Layer 3 of a small transformer language model trained on English Wikipedia (13 layers, counted from 0, width 128). Numbers have three digits each and are written without spaces.
A neuron's activation on a vector x is GELU(weights . x), where the dot is the dot product.

Input weights of the MLP neurons that the questions are about. A number n stands for (n - 500) times 0.001.
n7: 558397496574303524504697636493720391450551456538519616485452542590496474432433460485526470372609430325668904540459548661689504492586460508384377449432628379489568655335327552558608727667700421496380456348438512546549512433537496264475645607365361453436405468740530243480488523802454508220681548310110699660496566471359531533404568575407478323422567411729243661458603169775485448546493
n17: 627495400295561559391596750565761344365618333867576573467421356538392370175397495193615358348696168679362401491392481671798509426692585571515640463622624452464663375260912293365604786315441500431573560391266379567469561639189408604312479660284392381133370505414692482539610330692567520336549467935689787471565578329783481677363631192524393376527588546535505510532280376495519500871546
n22: 292608403425557679552706546590730529535409670563511570534537388705402493596560544564777435626366410603458429360394293553432372551376672087665477474384188563525479687585388383457405609459706727449220408467437605481570512545484500504640446736331467482760428335481624341714540543496461605217547369619529398362878645485277519460331387487555414480557634561500633544483423377399435424396415
n25: 334257541778171550541384560440780546349379722228461823400517526426460526430379534431382595692585111559762550319233423351509567532431473334740314580483638297816696389652568718282600661401421448427361422300437629597382729436505451600541696472373580433356408578557577352197445580588504583544262307575341437473441460538855246504490537572782721509570602430374609590588478736693605422487344
n43: 633434293375458520737393366500236492122477325727555519606527254652682462201283564527386687797548331568421411617620485554332624439311311563388468462839594446423362585588653637408305608441668519705508611395421644630695471588416266472537483511644183504606463678413550587333459536613548550548408531543605631626374347363538504635465530547351454394511657588686398484754500476280410405464583
n48: 310306355385587558393606698517750541500492395492419438418283648427841361288181260385746564629562478658481393682576242285621586576462586672427430367414294630423663656504588605539455554514510551352334220426579570530379721865505618634492547414719421496741740759565746237335337369523796437343532449526445385607504637383603627332291623443513563522500332362512440237524604259449694708639346
n85: 311585349417419528467643397399458608509453357492536470639491505251814329590425500482465371388477642448729426444748381839724551416200486178963418231479290745572427537378526510495402542389611726495720542616686359306505462727423518565332618520510481556379792590590394591430843769576559651727365496446380414148657477169423463299203419485541705290289378510487580509690702565377513373650383
n97: 703353565433522654227549424520623468592311391651692662504492729345470608793382543712265284422859344452377598445646508565594574572269384401604671552461496504353648336317564561483594712274426650254591478590373600364447408737500562551577469478549416358632617526397581564207409253780388561567735274376306586538249454508476517590296508577361340355558725570423631202564500513714529573321563
n98: 612360606483466354366654441319304450582596299493408434730547488784500559557528310504590556536483591414419571694337235306508385275341225452389598434416640452530504613578461483557592746483400317491438436338407652305400366358345418362462756551635626612440635428508746582487250443590561725684243638468271542758578413241666607654678650632343429647311740539530496692648540613393532682553228
n133: 611731409327505433612449556327598259325319582342509430522571365402438521686334508316696663453531385537462482317560653432410525549385631526400670634214641803524488500513643281715862500430418607380620717541683531318537772391574640643573524665682574372254853641262636433246518583344592722364508331232486389536521650492331715500252377538301613527524731610239642540346353442199392477513488
n145: 304475577294335558468456596497522427518520430500579327483305721569735669420592573658503521535496355540569511647415388449439550661510602465526465611507296573360375494587439577363645460534660668573607456579343468584306426520574314518360345598867384443521467818591636490375507359526623456626422524437493454393255589439401373441775395420454497464428686360494521729596403730211503449486420
n153: 151522625613514306725314480483399643487378468558711484640772594551583504457324798231660546585413313324642830377559554429535399456738491602666577874568588399656511450677616577314735581303562697693520527528205366526354455446609405364564723492257354427717393370560701521693585452383156214444416512487400386592413356434386387593580569388365203332568421559666631540481359575429576357461426
n176: 553228691429335357406524369715509645456500514326393616314688273397238395336474479372596766818540323421447460330394419353765253290568649474159640588345801709589492586575597409404459664639616573433567586582342289422393491622879522607431552590649416405582672227604572504522265377560430627535269428509639636473416708538562601578367356462589366388541673348271651585755634339398810314679442
n177: 581541554169579676422597583392573292707526646424692489579679277328549711606779428543336348418375456413649667515562705616566519317488690445595751489485414450500613525527274513508534425661394659286708364658625520421335492634361556696415268511398674455492479417318852393679574532446552587496548701461310515528531448657263456346465743586331401218441488341423359358404599333446559359611394
n181: 318459309561224660582597489450488174680549270587484568575603392414484427294523360520515657488403363344518488291519543522545571700636392114475312412481552421467628529588346559388519504411518578513234459590390560528704513773475488737544383425393525345535653596214399714610570211634404351528689531710673590638676617427674641669587519427557488668663388403588579447742504389543429409169344
n186: 654363528390512544544353164338206330266654573451301555819459434458686631481473474420318496515453390644526460515636617564684507587572742450411527504402395307352483490426631618512346516343716614406563742401382570477463508624545644472561365402558794570469383678434383600420512555647554670321514474373545423480396421463673836731746394752283470277464575381500462265453550504587673500407644
n195: 365522473678513364443481325455334415659613639306639557322475303542600438598362411659471303390435452410486592374287533375557577588662779361509436418452606265293473443914652406268577420482471575786366331710496319695536382620613385500599403554687718488673620397330704308684629276608470331457472152445360617347324513356544556625687367801426599434492566883311681557637585750442597513470361
n199: 417312461376415667576634459518485535452468205540343532526518519645647564493543570591348711496203556638516447433598363392366706451496473588585559713535456647421266576379454442251434836504467475520500492360355295360382559414077622470421544557674114546610435473485460560432569511446652592559483636467524759749550523365546470503698580656357464295521543438582537701414628614558562408626574
n216: 636356296482542674564319557388500564625466116710658513747620380553368625234639589496594386562341731219598285576696634626790576363330213447472464380354154593562579756598204388661437216557778574613547463492538302367714458323420563386293621709419457551403509672536517282605796280556433310437446669234543622514513559483310401454398550510591629587371315556603623829815527528608597412594377
n236: 582461350393624101669508404704444528305408469538230536308455141454530459152401745591407239608556316585551526327405730427583381435591592371482470302504345561355564455455451699305389588280481545417524614732556385655608598651719720677461747796419617440487623377315800553370430415553382386250504475588397592474549778537516487568625417473581602474775606455551529582630772457434592522686311
n270: 191643618578139608579299751280301442402496389643456339432683553488479574311587373317504603592500496508576488423417453467487511712571315600479390582724461573526641576407110517211672677336523579433434555308369541746604770414530403338474412569496513604741492521500476403649302471419541580581406610283406554488395463508469700703509603816673590558451574457425620380384448766323568407536817
n289: 444426488364512403269682522722561489476369359489527657469561405667637500782353642368681632496408872312713419391666611572569515593450520598797377583411436739346732404515565409488511607361140226513474582717492802563462375500584524468599829397555542414547455591351492447379385464558449438710485423469429496427284260584507440556638325457616553293390435592616465375509563532596480344362206
n290: 414839630636448587665456390279427436563462617654601195549530375790541453673548390588235504579646826372259559568565474271652508157378245527635451676462620435488492340419552364370542463071644780353658277411342797473581547604486419573463636536811443525588779640438417487486324504176361705635537461318453758715573604384559495416285618548482289523741616269455575367372620339300381728500466
n291: 508492461587617446718436615680534316575585293608482666574507641189538446119475451361546332533292402521774496319438283517500532409453434544675493422744460382368497406532453535485584562635719373398589450461315537459448579496405589649725282326659278634500651411374409336298535519774485450437324677493547437492582628461711485496557528480322450684448687696596419416467670489634559450567592
n292: 467719310582500283588284426253633662606362228345600496468629581619496422291445542492644588676739455376415554384393441600412695512583445460504394636527723500636666467422395674561783534548473353656268403393450672678439509398646679246428535620465794673588386805593322387359487676594646445451451429121306619678372438317508578481380416531751457367338375419459440699598468633425520272472508
n313: 508350483412314394479612515604386684413328478444476324639528240557601484426540610646528617443366299205532534367424636677509543555621658374293355425512615474408287578559556548541698599614624702600665337765488342397249356389330698610473504608535605496561611470397420370335765724387587466533209548541487422466607496782644496064491574442441504182826452574644406416414692453536765564380425
n319: 476529467544417308353802587604773561804560458478375269516473540590508404528465440500538602657561347595513537508484523529750560341422504465500440557507483299563479525424661483500583832326349613308428243764515524575589441565521592345670327468496513303449330542583531542365678348571460073348548593587508605691332347500579440616717522629718607422641661236353689158478595496167504326460523
n353: 465766411526460588654454406562566569667528276395176386644197406395613347657546670446492710395317478582627334528592587711698593548725314597736496512456390388568587496631743742710432295359728437758467429823402431640628093512658594154302384400687441504496593518657259496251411319608440304504341446568500302465361500529609517528416456551474636377754624667587513649345496487330416322491386
n358: 481495571482691495860426363399523565523586538298670431320535427576481575509322452696448263657731555018520272379438354404373406593465901361486710422653500508310391447339312767445607282267768286645370656375279633324292433395404564631517801713432398517536387719486531705430651683600550727285411359414293569765522546557633289453609534332662469514305645754337356356495640794575473443413713
n359: 390376560774488579496350591377310676527208601514565467595500500742590463435508657549696511356465445537568500485440391489651587595594556473452342555529313490593459611437548674636522532303573327148349167347401372657475602433541708721539575483632615463443656468588459208516436500662241588287640182649651573256555778659409648409475547358523300575575418354536568595678458512425443408353386
n365: 533525416488483653699565456356521235646660682518615466372450536599652730432378466354554464576369422677230397607457602614458432508818303556618653535579413442489536146527756382188675395483648429566673601348527492544448530446543423521470413395397801580321282622356115631574241508559678404496489406532782527372554770558305468549676637491353671546687376623296524450451408492382424391565473
n367: 432434500448736496659532366734504553520530500439812560390743369601218615622233350228527294438359709613522480413504446836569593577485475531517877333782244432471581607451355400556384566213606508496447488549496596421563504275483631577507440489475605470516397550622519447524422496442464574806489573288685515403534396393436277705444470401849466524625385521372379464448480451396774381449432

Each question shows a token from some text and the vector x that enters the MLP there. A number n stands for (n - 500) times 0.0083.

"ified": 592635472591585603312561529541560601250527559309663391554460521390379549417484600521500470516417514282364621586469386388263614468603447371442523272550209492585537611372627381487604489529147368612329648504744466682474542661799589505519363540550446555538673398625471614520664396377420536450399715439447497483711437564508497461614346469355429586469651364466623549430376340716486645352651
The neuron with the highest activation: n22

"1980": 551614514562623608322531660531458577321541512272540510494415459420390575518676683607331516514511610324376513547420423419311559519664459526441549282539159440668435729378671357487713577539188349561438641476780489645354533591704537432578332546561276634463636406556559658530668496468386381464523563327546631394607479529503532524550425407394507475393591265486542561422410230687364577543577
Which three neurons fire most, strongest first? n7, n177, n133

"n": 552664473721598597322536443431649498317569544286679533580507396496509526400721590480456523480481415333334523608492310523277626484651494448429581291590381366548486586332694391520579455529178474557347714496784538718490539688715510444518309501530372642436567396532524693521641477434430522531424696338544496325509360629530403414655268459428415570408514336656449543262577339674446618485596
The neuron with the highest activation: n177

" the": 602612527720613613400571584499495565241650486251636400520435428395411556454618783580357475479397476350261563635501408501254558602536348408469531327514176438624567606339696388470534397490297472568433617473831491728456484734739474392435481479433427582517564410633586604479706347477391530511521568336501554416523430612541454396648354410401445565373578374492430548375552458736466548538677
Which three neurons fire most, strongest first? n216, n236, n7

" as": 535598587677509578294554453525517558307618489147602434415489373434482525398503627521456540474369559508359603708546354391342628518569435452362526394666282460644548650392790481535679409517273480508418755457613530649365464687713413500417487474421343718528597387544488672535714326465295501525414551357559538380588557614560498446648337446475466566423588333524489436213519410714409516447675
Which neuron fires most, and how strongly? n186, at about 0.087

"\"": 566624476775568576227635405559473617346598540331652466584508391377479470430638588578556540494462550350333542607499414361352628532728520425375468309516195480546609742388765386460649457519228365517442672534813577638390506672616580473520442426415312619572563445452534690501723314412438466530440544315548588331484438551563550411566446381417444607408596360557497541329375302677539557352584
Which neuron fires most, and how strongly? n289, at about 0.42

" by": 472588604744575644299570492423464583261585512199610466479491387383419562368507626472410564512456438364347643604530398440276630517608381393373549339567209453636535641422764421494573517478233496506325698530735422729465437583698446464503471524573364696532718417534585684534725374497253453540466591434544522411549468597622515448673374479415444500451467353490449572244522470715513492477603
Which three neurons fire most, strongest first? n195, n153, n236

" University": 523573505536600651417518558526473522327565507324573458462474458475480574444664572593469508542398515259229532530551372371287585526586425433381545247574274501719528666383793344507713484544157493572467691459658627773447497606704394514517390448424403604451538397637408686618708405450349438552497549422615529256554488588557559517581323449489452527504578277670476514223511346644393579496582
Which neuron fires most, and how strongly? n365, at about 0.11

" in": 528630556628583565270500456585448726235552497248675481457452463376515604458579695483436459476408557299299583604489413525321635564647422424462562333634260372744624668341724446551682474526244411439445729550747529687501493647628454418457525518453289609508619355569432660486700391442374515412408494410547525375566506566537418410587376471433417564384457329659481577247499472659496478454682
The neuron with the highest activation: n153

"=": 657611522620662552321573548438478507304603544248603383540571457472398559402607777545456569551428535333317581553394277414394584561631359407464451281565285356618544702400767343364579634460246504506358601526845510704486522663726551363529443386467336656433539443484464667499653354508426525446460558459538510484564532583549483409664372437391579638506436316519437519304555350714468475526594
The neuron with the highest activation: n319

"wh": 458643555640637698200597440420484463306646452326595402554494428338384530539547661494329359523438498414325581539408456507309588368505434504368487353665222495555579747344622375403626352620262415536411552426796557695573562518783649428482418594602382641420579453680492630502604406430312528538508595390447523538616455645566478459715439373379440685399654368545549427446515256649537535530547
The two highest activations, in order: n177, n7

" The": 556654481751633661420580577481504543285611440316619296516393463393407544432636793558344514516372502359277551642491430480264569557578401480395523325517207503606534663352728399471556439522214501590381542564823491764445491698743462431473447503454358604484568419530596596467623346519351501539556524342549468344522510626518431364602372454474482559424573364495469545342520397760454540554652
The two highest activations, in order: n353, n236

" leaving": 507625565681604583352533421526471553388514468259557318546416474435454585433478618501355564576295534332401553545538283597258625494591376324477556347572201542620520596351692297557647522573278439629421803561712357730558551605710397483453516539509251663464676392667421699461745352440442487600425650407508443386542458562564499471654400441365448609374548376554562540332502424665497529435613
The neuron with the highest activation: n85

"re": 579549499601562565336540477527486697345633508293615399547493360391509493473648616449388594480507512276388608586477510452294637494559420472484529254668308442590466725366770423421618458528109425404463743407730595682452532649671557492517337570420337623422551423685454595569656253554479420582416534378470467457513443605555469371524260454501537619425658346647545524337504404696314680477542
The neuron with the highest activation: n289

"\n": 514575443661554663276609536507423614252597533205636454487549455369448573346551672609491457465469494456318501619512392316274634538464437483413510316646320400546483741363756378509647534560357464550429701539755537757427529598656508450465425420454249673467513338494496730507699357451396559556424642385592540485550454597547423378619437411399444584346560353593498683260474436711469504481573
The neuron with the highest activation: n199

" of": 555618540615624626343516518454503654266631529246642420420535381421418586380506659404517502487449510358271528580402477472177613618663404459428506409650335498737488619414692372576677456455174352573345662469754519757480571705700547517446395474495401642513564382605417663503728402416410455498365590382558540368542442618553471517604450436353520504458465317561392607338540390679461461412675
Which neuron fires most, and how strongly? n292, at about 0.84

" candidate": 446607447703668575354505610443472550394537519344591433518431460370365482440530498533541537626392488507325538568478270427254600448561411460420474327565216413632561604356731380548583506602144533585386699453725531753407473702719546598511341488471253709495678452566407603615721365475346457579417557416469551346605416658567506445638445513429474667505608329679533449317364401687559527459415
The neuron with the highest activation: n48

" and": 567633580623589588317545484539435632401550497213604349534475390345448616342531617500376498528490491343281559660444338474314598657536464483466594340590299410606594695380732368542582515495252421408373793440783449721431506590645588479448466495349255683533537496638505542486738383404447596559375518463577488535501435567568433450661327418437474679418650341531541480183561462703406487548563
Which neuron fires most, and how strongly? n358, at about 0.41

" two": 634628505645586533288524425478440618262544479228624437535410463422425617373621668622526450452401517438313411535459329440296662511565421423436595424564139383669508645313731368564590495543250383462396729479748569667468557580756479499536488475464365551506540447599430584553754311455313427623516557371537568483467517628645431328613413458415454680399560415529623591358504420736453560527577
Which neuron fires most, and how strongly? n216, at about 0.38

"ing": 611676511679567550343543456551574615307523547276630379548536418334445603473561596469471546485459496380336419632467467445241586444651460490383557325564247423632519614383682358508636494421208386573405729589716497691549628650725469444492458440432284629447675370539422656514644355412393489510404643424539459380545443617623489484581328513420352750333642303524499544281547368725515589427673
The neuron with the highest activation: n133

" event": 551573478722569615320449598411461585378546512251596443498455488334429622428638507519505519627476545442297534634400402421303606395588423486374492332567220333742529741403671353409573571543259458608409674481818572700540493611658436526522332482463375621481637420566494696638767423437323539525452505498496508291617479559585547502683390391315356567414564363534511577262418364695462608422600
The neuron with the highest activation: n22

"s": 601759461579571606287528450464505554349603508275592450510480421336491617500507688599444587527518443414366458701489396493291584506660355381407517316529284315663582595298634417467708488396213445579398642553803625644552608623687532393478318497444433587463554433573437658471736297505412499520439627305568467378522399573559471519528303469399395753419579395670466582383569349707413606421603
Which neuron fires most, and how strongly? n353, at about 0.53

"V": 542610431604643597348394373485556554393618493289573367512547586291379566387583747537439570513446519371279540588504298450362546426580482460371489321617327495703529657361740431406620432495221418540462667496743522758424566658606600393528295457493301707452549485568644551416662464446305450459519666356679590371585441655591465331686408370398432549457498274615568602373559460696425576465533
The neuron with the highest activation: n291

" recognition": 516550492641550638332497539475501578331544557278617333540502475358420492519589616594500561572434479377363474525482313406329589425634443441396520329560216506641663697395792319449576530452254287605466661536793529649519538572724465468491360484514377575340656372690417625575786396425350500503410567507577438393621614556635499506664289416339374621467534350447560523414528330754524487417603
Which three neurons fire most, strongest first? n176, n359, n181

" an": 513626501728613556389529578505516656304578419160636451484475452428458576459550660577399446518447588491301499615478404422328550572569469428352633449523145404617530587288755426539659459480254400511374758503699540683503439648688439449454352414469433602451638441555512559512679218456409492522418571343403561412531596658619451363676343427354504643366601446506543591351519439760442489523638
Which neuron fires most, and how strongly? n195, at about 0.24

"ish": 588677465703596704341580478544524637382602600305650401510418416411575572437546576528398557535491554442426508709512372412172605498551558313464599317637380287622496583321612361412592562457283374605345597452682606729584522630703490433545387627479424649353547389667386574584724403382416446519427674339521467394457382563549388445589258383475458692413634263544557603384461348631450534371646
The neuron with the highest activation: n319

"\n\n": 552566460637546627305624498568399579301527472259652391489493519392460525369579743593459482584418495361338493577514365426258581556488377514419474293586274431554512814377749362447569647551249500539409597608804446743356533614703552422505426432513293732399560394551501711436639342502382565480468569436564505479571427595569497368615418438377572604430468304575478585306533480734426515509585
Which three neurons fire most, strongest first? n199, n313, n43

" Summer": 553672577713643705337567549485460592259499614246556454534398549405483665484713567479313552502546541309334496554477388479220589528548418503368530463584228367729584664377672394488692494452235506615421696455730574703449610630669427533533364501497250533442592460541431632589651410436362420501550568357610464282531522574501440468641348368449372472549541274639555500275441368626408550530600
The two highest activations, in order: n290, n145

" Gun": 514633421657641689333607448458582506353614467333583359562458463452544683433605608511426535597431502346311582475525323402211692575576450447374572405536299450670520577339738329405632480477215516671395604496733587759498510669746575526547365507471386678326401342616532536529570327491393398615463639384593489322440495599510448364632397374441416540486527270587638470344522432654419668506626
Which three neurons fire most, strongest first? n365, n319, n145

" (": 555540545645546608231556523496421673294637571357580386509455383422456525366583760442510556546528477379332521551530352387348599536563437446325561299606281417648527686354792398513704444432258494526417625583832525676383554648740520401469281399441343655497549352494515690491632394421358590540385561416590572435565453549538467418649389453419495518397542329501497686327528418763456483537591
The neuron with the highest activation: n176

".": 520610562641595609265519549487447619210485462235614391532580472438413620409501716544450598603345537333342528624466413478291600528511402486420527324592239424617594700384743349396539504469272462444361602455810576689516574651717553426604387400474308665473632386595636736465617454441423554560463650385600497394549324553589483508618326415489510622360480347601421513310486440697442473505528
The neuron with the highest activation: n289

" fiction": 586526511621590709345478560517477522391613536251625520477523488403426593443657512701373458477463403391287521605589308419326630485605406435306627367527231408731545633331675408446527572511140305587431728452832551688487535601752512407397364433410375582436484479449508638614648438491307510607503560351535542391600561608502557531577477382451411588512595297489568497364448363759542589365598
The neuron with the highest activation: n97

" Federation": 533572473662610648376497581478541444340541578253610498563530446410389669493572603537436540588441461371269468543470364317333589424593404424399581271591381417598477682382739448445652466509256493575446621357686600665424528660693450554620321483416309549444612409604404586682781313424341507530461634486576507220624517597523529473668309393469394543416527357650502559306437330662451630576734
The two highest activations, in order: n22, n17

" College": 526573513633577618351539584463420447374595518293534426539475398439525547416649603555452575586381490247308442540530372365278635556577470367377574265556321527663517714366735403448611540482188518573459697447748550781445506569729323520557372495416343559422592385669370718595722405439344457558525651416626466321553494569594526493632311422522522483467465398618495602251528356644401561515646
Which neuron fires most, and how strongly? n181, at about 0.71

" hor": 450559519692513719284569465357359573357739582256558450567512453408508547437632576512296466522460506397381610609449279500432609468547268532280499330576223530636471601397579372438587537416239401563420585428852600653403571604722616459485475582398504650395549387545590728578600404434327407691434554356441627498592506696483458416681463376421331617373565412584619496404495358669444656479647
The neuron with the highest activation: n98

" on": 485578551629520556258564533508455644211531520205590462523570487365480594469513717470456471534461553355333528585502444480293631503648444439472570400630218399719577642378725380578707455460264456482360760518723565677429547695678487472468530407487261655479686377539404669498727339458329457433447554383577404426530535613535442469611337400341398564438532392505547549273430502654552560497644
The two highest activations, in order: n153, n133

"ore": 550611418610516654388515463469565572322657464202652424551451384357469479375606705518306576414416537331321537582507452337248571465583449501466563273639313417616550603416643445467607532466220460466501600491644550712537654655692438444624354521398271623446607421594468611566792364496389520526407621326584483369527440653546419475578404472449434652420571249590474602360451485782464669476686
The neuron with the highest activation: n291

" Olympic": 579601545740681684395491626498448619413504637222653516524358513407476633412704500569442500502476520379307511620410358429273557538513355478333475404510270468696469650304641394462671538509239414621454684373777607812481532634619421533524315509344407517502569498587389641637634346442396468590473598431506560341533506611600390456607296488425355557492633321617565530262420320598425475475640
The two highest activations, in order: n270, n365

" first": 562606413694594654362586487432486542273560481317605450551502505413477544372546615683406611567375474367317478515440307528263583492596409474481578354587201443613642584299606387524631532497212371543496642425863520661444531674841457461465358493554353619471639409591344668453681367572363451471430545375469536454568428622578430376730395466356469599454569441530656538385532391686331598472589
The neuron with the highest activation: n291

",": 608548587626580638286560580572463606236587440283647388470515455355493624362558595548464498553442539428320576613489403440280561523562408409271529331648362348614501745360721462567628501551269399454355670492860502697481402584650555506524371470493376670567551398549537668486726388364338603461358540447633549403541407588519512392683340455452418614377560329544502578256522350752441516481568
The neuron with the highest activation: n313